Layer 2 of a small transformer language model trained on English Wikipedia (12 layers, counted from 0, width 128).
A neuron's activation on a vector x is SiLU(gate . x) times (in . x), where the dot is the dot product.
The model reads these tokens: "," " a" " Gra" "mm" "y" " Award" "," " and" " no" "min"

The vector x that enters this layer's MLP at each token. A number n stands for (n - 500) times 0.0037.
0 ",": 891 377 546 594 546 611 529 553 258 423 657 486 186 442 663 327 245 276 456 714 591 610 782 532 708 315 498 583 377 503 746 444 613 649 845 557 662 675 519 592 543 218 408 602 311 521 495 425 577 472 465 429 166 422 636 374 476 660 610 459 507 574 646 621 404 405 593 511 607 521 619 409 410 686 761 337 459 299 308 622 614 676 274 512 685 529 462 484 517 272 365 515 378 504 374 663 461 493 490 396 656 457 441 246 671 496 106 498 482 484 475 474 324 435 651 268 394 551 480 567 419 627 551 426 591 341 415 546
1 " a": 507 588 492 692 651 449 612 675 486 460 419 496 412 548 554 533 592 294 550 348 376 542 738 652 885 283 368 363 324 513 546 573 374 714 510 458 631 463 592 623 732 312 424 504 470 764 656 532 408 456 308 482 790 362 652 641 423 745 481 572 567 346 713 499 810 496 525 199 506 522 568 619 465 450 670 263 599 378 473 439 756 617 296 635 621 513 627 368 619 326 523 724 377 484 515 562 331 509 470 347 616 621 557 202 628 250 165 577 441 554 369 342 655 394 524 616 556 489 643 488 458 557 506 487 615 699 333 387
2 " Gra": 717 474 426 405 481 560 687 502 671 407 409 350 694 623 684 241 220 476 536 408 273 270 855 575 669 514 713 443 565 383 353 659 618 443 510 483 607 701 451 687 414 519 660 391 382 638 411 520 605 597 567 624 532 315 484 434 470 356 511 563 593 457 478 451 753 570 508 524 604 431 367 604 641 574 630 29 571 351 338 227 420 522 414 631 705 384 536 591 374 527 543 476 141 479 370 405 577 495 670 332 395 709 468 478 362 571 589 447 588 288 495 488 435 417 572 402 329 308 226 450 457 684 695 263 609 647 352 372
3 "mm": 628 696 393 370 448 552 309 643 205 385 459 655 511 605 548 349 465 561 423 587 78 349 586 310 806 258 400 303 507 441 444 426 654 594 500 477 580 585 524 668 471 637 630 343 317 437 548 361 338 698 342 492 446 518 638 697 757 353 682 618 505 593 225 414 424 856 455 528 614 792 521 493 548 247 587 336 503 739 294 397 563 742 401 573 530 522 491 591 443 520 459 575 477 507 648 401 371 539 587 324 670 637 363 476 296 481 276 410 490 580 364 399 665 709 739 551 564 541 496 359 266 397 576 364 515 562 375 513
4 "y": 692 679 531 624 537 504 372 630 424 353 525 468 620 576 477 493 611 508 451 464 280 317 698 425 809 535 559 498 595 477 606 561 550 506 662 418 536 352 642 416 419 480 560 491 357 438 549 534 614 629 370 570 386 419 581 680 422 455 883 450 436 459 851 274 685 524 624 342 605 664 516 603 546 424 692 445 561 307 285 461 697 297 384 644 324 489 280 310 619 403 470 409 219 708 466 647 461 556 575 487 483 535 361 550 567 415 413 219 389 378 326 288 799 464 632 390 693 359 591 573 308 830 753 336 345 772 286 537
5 " Award": 701 331 513 337 593 559 339 665 626 557 696 728 267 505 473 497 412 488 537 291 527 328 607 593 440 300 816 407 531 396 444 463 597 287 347 694 664 579 425 637 466 441 749 617 530 613 523 482 470 534 410 451 158 561 589 345 355 641 408 359 551 518 735 503 507 600 416 482 423 351 650 808 255 300 264 189 477 610 369 359 337 800 167 691 659 494 467 553 638 315 578 628 419 532 599 505 607 490 450 494 569 664 637 455 615 553 366 373 544 597 660 518 604 259 295 421 608 471 469 438 725 576 309 442 519 558 611 311
6 ",": 875 551 573 675 631 750 524 588 491 442 604 257 183 516 502 404 340 333 406 672 486 598 830 550 824 383 425 555 464 518 573 612 585 573 764 633 555 704 518 511 625 330 518 597 320 541 481 442 717 491 316 395 159 498 683 536 296 511 578 418 519 516 588 550 574 597 646 508 560 540 460 411 476 573 557 496 517 549 367 527 653 693 256 618 627 602 401 539 563 179 460 576 406 501 417 587 593 531 470 453 563 649 313 375 520 535 94 484 495 629 551 353 351 542 622 216 619 631 432 587 290 795 526 340 673 355 404 525
7 " and": 715 521 726 638 575 689 675 292 428 426 521 558 398 380 494 374 232 318 513 643 432 407 726 630 801 608 459 518 574 393 491 507 697 558 616 627 562 646 656 535 486 482 493 511 498 548 423 521 610 486 277 547 429 358 667 682 125 534 564 422 513 555 598 521 716 476 450 656 459 439 633 446 512 518 515 478 673 601 302 462 428 501 392 654 590 384 628 457 549 72 550 567 429 444 325 790 782 609 426 441 664 548 423 424 310 654 26 552 676 564 483 347 334 618 483 548 718 396 358 460 628 570 406 652 718 537 376 642
8 " no": 734 601 444 763 660 625 457 734 555 456 263 271 380 415 538 660 528 392 423 495 679 427 680 512 591 150 503 481 425 643 487 477 438 508 301 460 638 603 605 492 587 498 717 388 515 709 482 576 590 526 154 564 519 361 409 609 357 756 654 550 809 510 472 591 573 570 563 482 585 714 586 678 400 335 695 573 298 504 503 297 632 510 445 658 342 299 685 462 745 312 557 733 614 365 494 479 355 487 494 213 496 687 403 178 712 455 347 682 522 539 564 448 347 484 448 570 631 644 536 388 497 637 373 597 592 781 418 289
9 "min": 791 636 410 275 503 514 517 628 623 333 567 339 427 390 233 496 525 314 427 371 353 354 719 525 448 240 718 282 557 490 659 502 295 398 474 578 513 653 638 502 351 662 504 282 652 555 569 420 739 464 661 739 443 639 387 318 619 430 394 521 472 585 371 587 618 493 731 421 611 814 586 358 525 600 517 386 608 741 578 573 544 616 395 427 523 538 615 663 691 251 337 505 426 765 736 562 313 486 618 391 594 467 400 577 529 390 399 526 447 534 626 549 716 548 485 384 640 483 622 529 532 385 415 513 556 625 395 640

Each question shows the input weights of one neuron of the MLP. A number n stands for (n - 500) times 0.00097.

n117 gate: 590 380 334 430 472 533 589 426 409 761 548 408 528 409 446 448 637 506 456 423 407 512 446 421 396 531 506 586 520 360 472 393 463 401 403 593 668 497 535 638 625 383 561 588 558 603 434 773 447 572 566 469 494 397 512 469 472 507 325 453 470 500 554 447 607 512 635 534 379 374 557 295 400 354 522 590 546 384 819 621 560 333 458 318 697 585 509 675 521 402 600 603 301 530 579 398 521 491 442 681 567 385 563 465 704 557 406 512 503 573 329 426 540 596 556 442 343 491 405 452 441 477 569 527 620 368 338 418
n117 in: 548 428 422 255 519 581 528 401 271 633 629 589 523 331 421 535 651 579 439 506 450 420 563 440 534 690 574 543 541 539 333 459 589 510 429 622 506 509 523 571 676 451 720 570 396 601 548 642 402 547 365 557 580 530 521 435 571 571 471 579 569 404 681 228 610 422 383 468 187 494 541 262 453 497 490 362 446 613 533 426 461 464 364 374 595 448 320 661 569 601 513 516 317 348 641 540 629 534 620 481 547 439 444 708 513 605 448 417 606 552 410 443 535 372 430 534 338 448 472 661 528 612 575 729 527 526 585 467
On which three tokens does it fire most, strongest first? 8 " no", 5 " Award", 9 "min"

n171 gate: 443 201 661 426 551 565 414 368 486 673 514 420 649 451 478 454 820 588 367 613 607 565 511 380 363 399 694 449 473 525 576 287 418 464 522 532 420 521 423 533 566 468 461 592 394 661 383 571 644 573 561 397 604 526 445 605 701 508 377 555 648 742 672 281 602 479 411 614 349 605 550 562 444 356 402 389 454 416 700 680 471 430 722 573 540 427 592 249 441 422 529 633 387 545 518 507 572 493 659 500 546 525 597 596 715 417 224 576 572 529 504 680 554 414 425 602 575 438 433 680 631 358 587 363 373 184 324 566
n171 in: 768 590 460 483 528 626 539 622 490 392 641 721 269 453 622 514 391 451 445 389 546 653 549 590 386 408 473 646 566 281 346 665 689 412 534 469 434 428 663 569 556 518 453 387 547 406 525 315 581 319 449 604 303 574 558 517 514 406 555 561 490 376 480 539 431 579 460 291 427 734 464 528 540 616 528 401 507 593 372 296 562 364 375 559 465 593 510 521 500 635 675 313 628 573 610 513 386 374 420 406 483 664 444 384 216 533 690 352 534 643 560 681 435 520 378 453 463 655 735 467 497 465 427 630 567 744 483 386
Which token does this neuron like most? 5 " Award"

n51 gate: 539 560 455 484 331 451 447 419 516 462 613 737 444 709 460 438 746 580 543 487 611 563 446 506 631 470 546 513 452 480 503 338 636 516 484 323 412 324 593 434 579 553 619 335 326 544 436 461 463 398 572 649 791 480 516 546 385 684 589 360 474 380 541 628 341 564 371 477 411 560 374 274 321 500 371 229 383 470 457 621 414 424 538 563 819 473 343 362 446 390 354 343 387 293 628 424 453 487 371 703 519 687 497 439 490 487 463 427 562 550 537 466 588 444 422 381 510 579 474 516 663 478 564 471 500 530 577 427
n51 in: 509 491 398 574 485 509 514 385 412 654 338 642 482 730 369 552 538 568 489 528 446 519 581 469 533 509 332 568 454 605 532 371 612 486 480 555 581 319 556 532 547 518 774 638 397 461 511 474 583 528 605 658 564 415 500 436 320 744 672 337 466 503 366 506 341 610 337 394 497 388 453 385 500 436 450 329 500 547 448 491 465 352 472 533 637 329 473 625 438 382 368 462 526 489 602 408 514 562 540 652 457 605 436 503 679 483 594 452 416 426 461 452 543 442 460 528 566 386 420 508 506 516 562 548 691 641 346 618
On which three tokens does it fire most, strongest first? 5 " Award", 9 "min", 1 " a"

n122 gate: 343 506 523 512 479 153 685 541 536 537 411 497 413 450 415 695 554 451 452 537 632 452 564 526 491 664 405 597 363 554 321 597 412 479 389 458 454 600 694 506 489 580 599 635 646 480 566 497 480 494 706 729 521 429 480 395 732 623 524 429 462 540 437 449 539 595 494 606 459 464 557 458 541 414 437 559 426 482 416 732 383 666 446 457 448 400 439 585 506 438 551 467 362 520 558 360 511 523 453 397 471 435 638 671 369 431 503 500 444 470 429 389 387 455 376 372 453 632 318 529 545 340 428 567 351 338 482 554
n122 in: 534 722 351 531 460 530 473 469 291 500 587 300 445 667 558 503 423 535 508 435 485 554 570 650 560 377 554 558 529 566 335 452 621 398 497 528 615 437 433 442 410 564 606 567 416 446 447 601 427 453 614 340 568 459 584 471 457 328 360 473 522 511 530 576 445 483 450 385 486 509 433 436 209 471 474 517 458 422 661 272 448 455 492 437 282 462 445 506 539 461 405 472 469 536 408 651 391 547 285 674 606 523 612 400 497 478 438 563 560 363 606 476 511 699 540 442 438 646 609 464 505 615 467 520 447 471 401 350
Which token does this neuron like most? 7 " and"

n167 gate: 546 438 597 650 626 462 350 543 568 469 562 348 460 633 420 493 325 500 666 531 471 380 412 654 330 611 596 332 549 382 511 324 613 589 363 675 528 428 456 381 325 580 433 286 391 537 467 475 336 268 662 376 354 556 255 442 468 458 575 694 441 545 445 463 453 424 447 518 538 420 370 660 671 518 280 603 244 446 561 457 421 649 583 483 467 485 566 584 622 775 341 475 363 549 500 259 654 302 669 468 346 335 528 474 482 624 517 483 543 489 355 615 529 418 472 514 153 374 380 310 408 362 517 518 660 496 602 576
n167 in: 558 510 411 590 583 543 275 669 500 608 575 424 479 653 580 473 344 611 381 516 437 269 489 650 448 555 432 333 519 377 514 372 530 537 493 643 408 493 431 510 451 652 480 200 339 607 459 413 438 266 575 403 283 482 426 545 425 514 510 687 530 578 660 435 576 487 510 389 490 362 533 645 593 681 263 534 199 576 436 408 586 554 448 480 573 438 417 716 619 661 675 507 436 576 517 284 578 371 674 446 493 357 444 524 540 503 500 474 724 497 175 461 371 354 574 500 362 462 443 385 581 468 431 517 642 586 580 441
Which token does this neuron like most? 2 " Gra"

n39 gate: 562 630 421 508 296 742 526 362 488 351 515 508 241 515 619 442 268 393 445 829 472 467 368 424 482 356 515 381 346 508 302 454 454 538 508 558 575 288 543 626 526 663 523 408 637 662 417 825 563 478 453 408 519 573 496 648 516 340 157 563 591 370 341 489 520 372 279 653 568 543 620 512 379 527 429 485 554 574 533 364 344 374 429 440 444 488 382 647 496 515 262 368 683 372 242 425 533 346 386 363 451 434 817 663 356 433 526 616 550 266 592 367 419 705 589 659 324 648 561 474 267 551 455 333 504 375 377 484
n39 in: 363 485 451 461 456 622 514 482 522 288 576 569 427 475 559 561 500 389 531 442 548 462 563 500 469 319 460 489 290 558 565 536 293 439 362 417 563 483 629 420 486 603 454 223 532 702 500 447 541 427 457 454 518 661 778 772 630 550 478 428 761 503 383 521 390 546 475 646 444 405 519 313 342 301 398 432 554 329 354 543 409 654 441 590 356 628 430 463 577 557 194 417 425 608 429 344 659 567 330 571 250 695 639 363 405 517 377 434 500 260 478 185 561 558 482 571 461 438 464 361 448 561 447 338 331 707 423 738
Which token does this neuron like most? 3 "mm"

n56 gate: 514 441 467 567 472 695 428 642 490 625 493 312 590 563 591 503 660 462 403 610 507 399 612 520 448 469 514 490 745 497 538 644 527 422 418 476 356 314 413 510 588 390 306 623 510 597 721 440 536 424 527 547 700 539 494 490 745 608 414 713 360 490 549 361 441 603 249 510 540 493 657 507 222 520 369 554 351 589 593 554 400 494 582 484 444 365 230 385 629 557 541 429 473 348 393 349 412 437 547 607 663 333 562 440 693 530 419 444 347 406 617 365 436 588 568 603 517 603 648 533 650 256 255 477 461 503 542 500
n56 in: 566 527 458 588 540 416 446 457 603 414 500 606 497 526 571 391 503 473 434 547 476 570 333 558 519 420 533 398 212 480 550 572 405 300 407 457 624 697 358 497 535 533 659 459 666 478 362 572 645 506 527 408 199 614 547 477 460 303 520 267 571 567 281 352 705 513 402 336 416 721 578 480 574 414 657 470 609 477 537 368 386 537 494 370 473 608 625 507 371 647 460 397 582 600 549 656 649 706 409 418 565 666 487 595 438 439 698 631 450 517 404 672 725 289 411 458 395 480 458 570 396 409 564 481 434 437 375 510
On which token does it fire most, and how strongly? 7 " and", at about 0.19

n121 gate: 444 604 369 687 600 545 491 595 490 691 563 353 357 374 321 585 490 507 615 648 422 532 459 423 572 394 375 527 552 275 289 233 409 392 387 467 500 462 456 513 513 432 490 509 812 456 540 568 553 468 331 441 474 555 321 503 619 500 454 610 548 402 661 569 390 657 396 630 410 367 433 359 619 474 513 553 411 397 432 375 443 423 443 529 132 369 446 500 490 464 613 451 585 462 368 408 513 369 348 451 381 431 538 534 368 481 484 497 618 588 630 788 467 467 398 487 507 497 341 433 472 400 561 397 239 507 355 379
n121 in: 329 494 500 486 668 606 355 677 488 561 401 375 387 514 591 580 474 333 571 568 329 437 441 646 757 560 448 547 468 419 509 517 460 551 563 371 572 404 485 474 329 523 444 590 658 443 489 384 473 442 367 525 537 712 353 483 532 637 517 416 497 663 500 475 485 500 353 628 357 358 571 579 612 603 494 489 432 564 405 405 384 564 470 406 444 480 380 300 592 574 153 431 658 433 497 470 382 377 472 424 576 397 541 615 494 389 568 525 451 500 506 485 460 431 511 391 551 465 458 428 566 530 444 463 527 436 497 547
Its two highest activations, in order, are on tokens 2 " Gra", 9 "min"

n237 gate: 285 536 513 434 621 343 556 407 526 360 429 305 591 494 655 542 513 437 497 562 543 500 527 554 371 277 429 503 527 416 122 490 455 433 468 532 677 562 622 389 413 529 560 451 478 445 542 471 525 303 364 701 477 470 334 640 765 517 494 319 308 336 441 442 418 356 424 443 519 520 562 595 607 513 503 423 619 523 631 723 490 410 556 612 563 405 198 530 535 525 467 406 583 459 412 606 571 500 265 401 591 393 425 566 491 385 485 525 439 381 564 614 503 362 506 532 356 467 506 313 549 555 318 440 554 484 589 592
n237 in: 310 527 477 424 635 702 369 568 659 577 537 576 581 526 314 497 348 403 520 585 537 477 506 497 443 449 414 567 464 560 431 638 382 379 488 449 692 548 518 401 243 361 526 421 304 381 406 330 497 396 452 591 723 274 557 539 503 551 530 390 421 463 489 466 560 497 494 453 494 611 497 424 596 560 452 628 553 446 646 476 347 445 566 466 555 527 418 427 422 471 530 390 447 546 485 506 546 376 535 394 378 387 380 745 500 311 506 560 509 594 568 556 672 547 290 526 370 632 485 595 437 548 474 503 615 452 281 470
On which token does it fire most, and how strongly? 0 ",", at about 0.18

n97 gate: 450 476 487 477 466 682 654 463 500 464 584 614 548 638 490 590 460 421 350 417 677 506 497 437 503 382 530 534 460 449 530 663 510 597 398 329 506 429 497 476 403 684 576 602 570 203 678 523 644 546 480 294 658 707 497 280 453 507 426 583 299 296 584 593 613 542 377 440 441 469 442 302 628 642 207 621 343 548 341 645 683 587 503 578 383 555 524 676 556 460 514 527 560 320 556 581 542 575 477 321 497 510 442 192 642 617 398 425 453 583 451 465 557 547 738 480 537 436 337 409 519 398 343 355 482 486 555 517
n97 in: 554 419 682 522 500 449 616 664 334 571 806 520 564 444 461 320 579 607 419 609 579 427 470 372 370 465 475 471 482 465 449 651 566 345 318 490 564 610 594 687 457 483 475 470 569 304 473 594 476 531 474 293 573 427 645 474 350 473 513 446 562 439 534 612 555 451 425 494 447 461 483 578 695 433 584 471 658 407 674 643 731 527 555 393 634 555 746 549 618 538 433 446 409 491 678 681 381 704 684 440 478 379 454 395 603 521 328 515 478 549 586 371 500 544 471 338 393 433 343 595 473 509 352 512 430 587 380 490
Which token does this neuron like most? 6 ","

n206 gate: 421 624 559 566 515 380 477 549 605 491 491 513 444 473 506 451 543 606 792 547 472 450 450 542 413 451 540 425 582 457 525 476 558 497 574 515 409 400 488 581 429 410 290 207 518 596 537 406 547 464 558 198 564 513 459 654 427 286 337 488 524 650 453 389 587 530 642 391 497 593 500 338 497 580 494 500 442 281 434 540 256 509 429 576 522 565 369 278 607 464 475 613 404 485 569 562 456 464 362 548 506 494 600 516 413 485 500 423 622 816 576 576 616 341 393 578 409 525 401 382 620 535 444 452 541 321 634 422
n206 in: 568 594 396 348 346 525 546 438 617 457 563 541 298 655 735 441 575 393 463 426 734 523 383 646 594 530 485 326 467 584 428 476 547 636 332 655 624 603 339 397 420 401 506 525 488 463 533 468 289 656 557 665 539 469 580 461 494 516 503 350 555 428 563 534 582 442 512 420 185 509 621 470 459 485 434 440 500 518 565 625 599 508 463 382 534 497 454 537 488 541 581 437 630 654 430 503 549 494 494 585 529 339 537 466 377 399 424 557 256 442 500 460 580 482 414 383 745 593 568 578 523 455 407 459 581 672 521 415
Which token does this neuron like most? 5 " Award"

n106 gate: 469 477 444 478 608 415 412 713 604 611 581 459 643 365 433 781 435 430 504 500 666 460 311 489 507 473 332 492 500 373 308 609 420 678 292 485 537 346 551 605 577 384 451 616 504 231 614 613 653 255 331 470 355 616 420 419 500 443 435 489 567 353 397 489 531 229 515 579 500 612 373 562 247 581 454 634 569 600 709 974 284 617 408 500 571 376 403 453 385 428 651 515 368 571 429 507 687 522 432 549 526 508 489 575 418 423 652 647 340 258 349 305 538 519 511 361 746 373 379 596 427 616 340 586 635 732 637 582
n106 in: 659 414 703 392 572 556 330 465 407 524 677 410 583 552 377 408 468 478 614 239 529 727 383 608 510 578 301 467 572 464 681 490 352 581 300 613 613 497 359 561 285 548 385 497 367 449 358 255 446 521 578 472 514 389 382 289 447 523 479 578 608 517 517 402 615 628 584 504 286 349 447 453 251 383 468 436 553 600 497 684 679 401 507 442 620 651 594 482 710 444 572 475 493 452 583 603 565 190 451 416 646 521 387 423 608 551 325 459 620 464 430 662 557 557 740 514 626 386 570 610 598 420 555 774 356 482 536 352
Which token does this neuron like most? 2 " Gra"

n67 gate: 731 649 269 493 330 366 409 744 444 466 564 645 447 308 461 597 567 590 692 463 486 453 540 497 470 482 304 615 332 317 475 434 528 281 673 535 209 560 546 432 571 528 404 650 441 700 529 327 624 514 504 562 679 533 493 624 672 399 415 403 713 416 530 483 450 391 593 503 291 479 481 507 503 591 631 594 517 496 447 574 355 604 432 433 382 336 264 421 374 407 564 419 438 350 565 378 409 527 428 742 606 661 574 464 490 453 427 416 741 590 602 602 388 510 416 356 403 599 503 652 604 533 483 411 500 217 414 461
n67 in: 673 441 481 632 435 166 429 324 646 475 534 435 500 588 418 385 603 467 439 641 440 497 473 390 414 429 506 622 482 419 484 503 385 206 610 532 522 704 539 451 577 555 418 573 510 445 473 427 537 494 464 541 429 487 497 652 735 497 604 503 538 444 469 402 461 575 497 341 434 507 514 569 635 248 692 593 365 454 345 629 542 470 543 556 586 363 339 391 412 303 516 426 519 253 613 714 589 397 538 541 415 574 699 457 680 531 338 590 571 592 470 624 677 417 484 535 446 474 725 429 491 503 478 443 363 474 677 418
On which token does it fire most, and how strongly? 0 ",", at about 0.14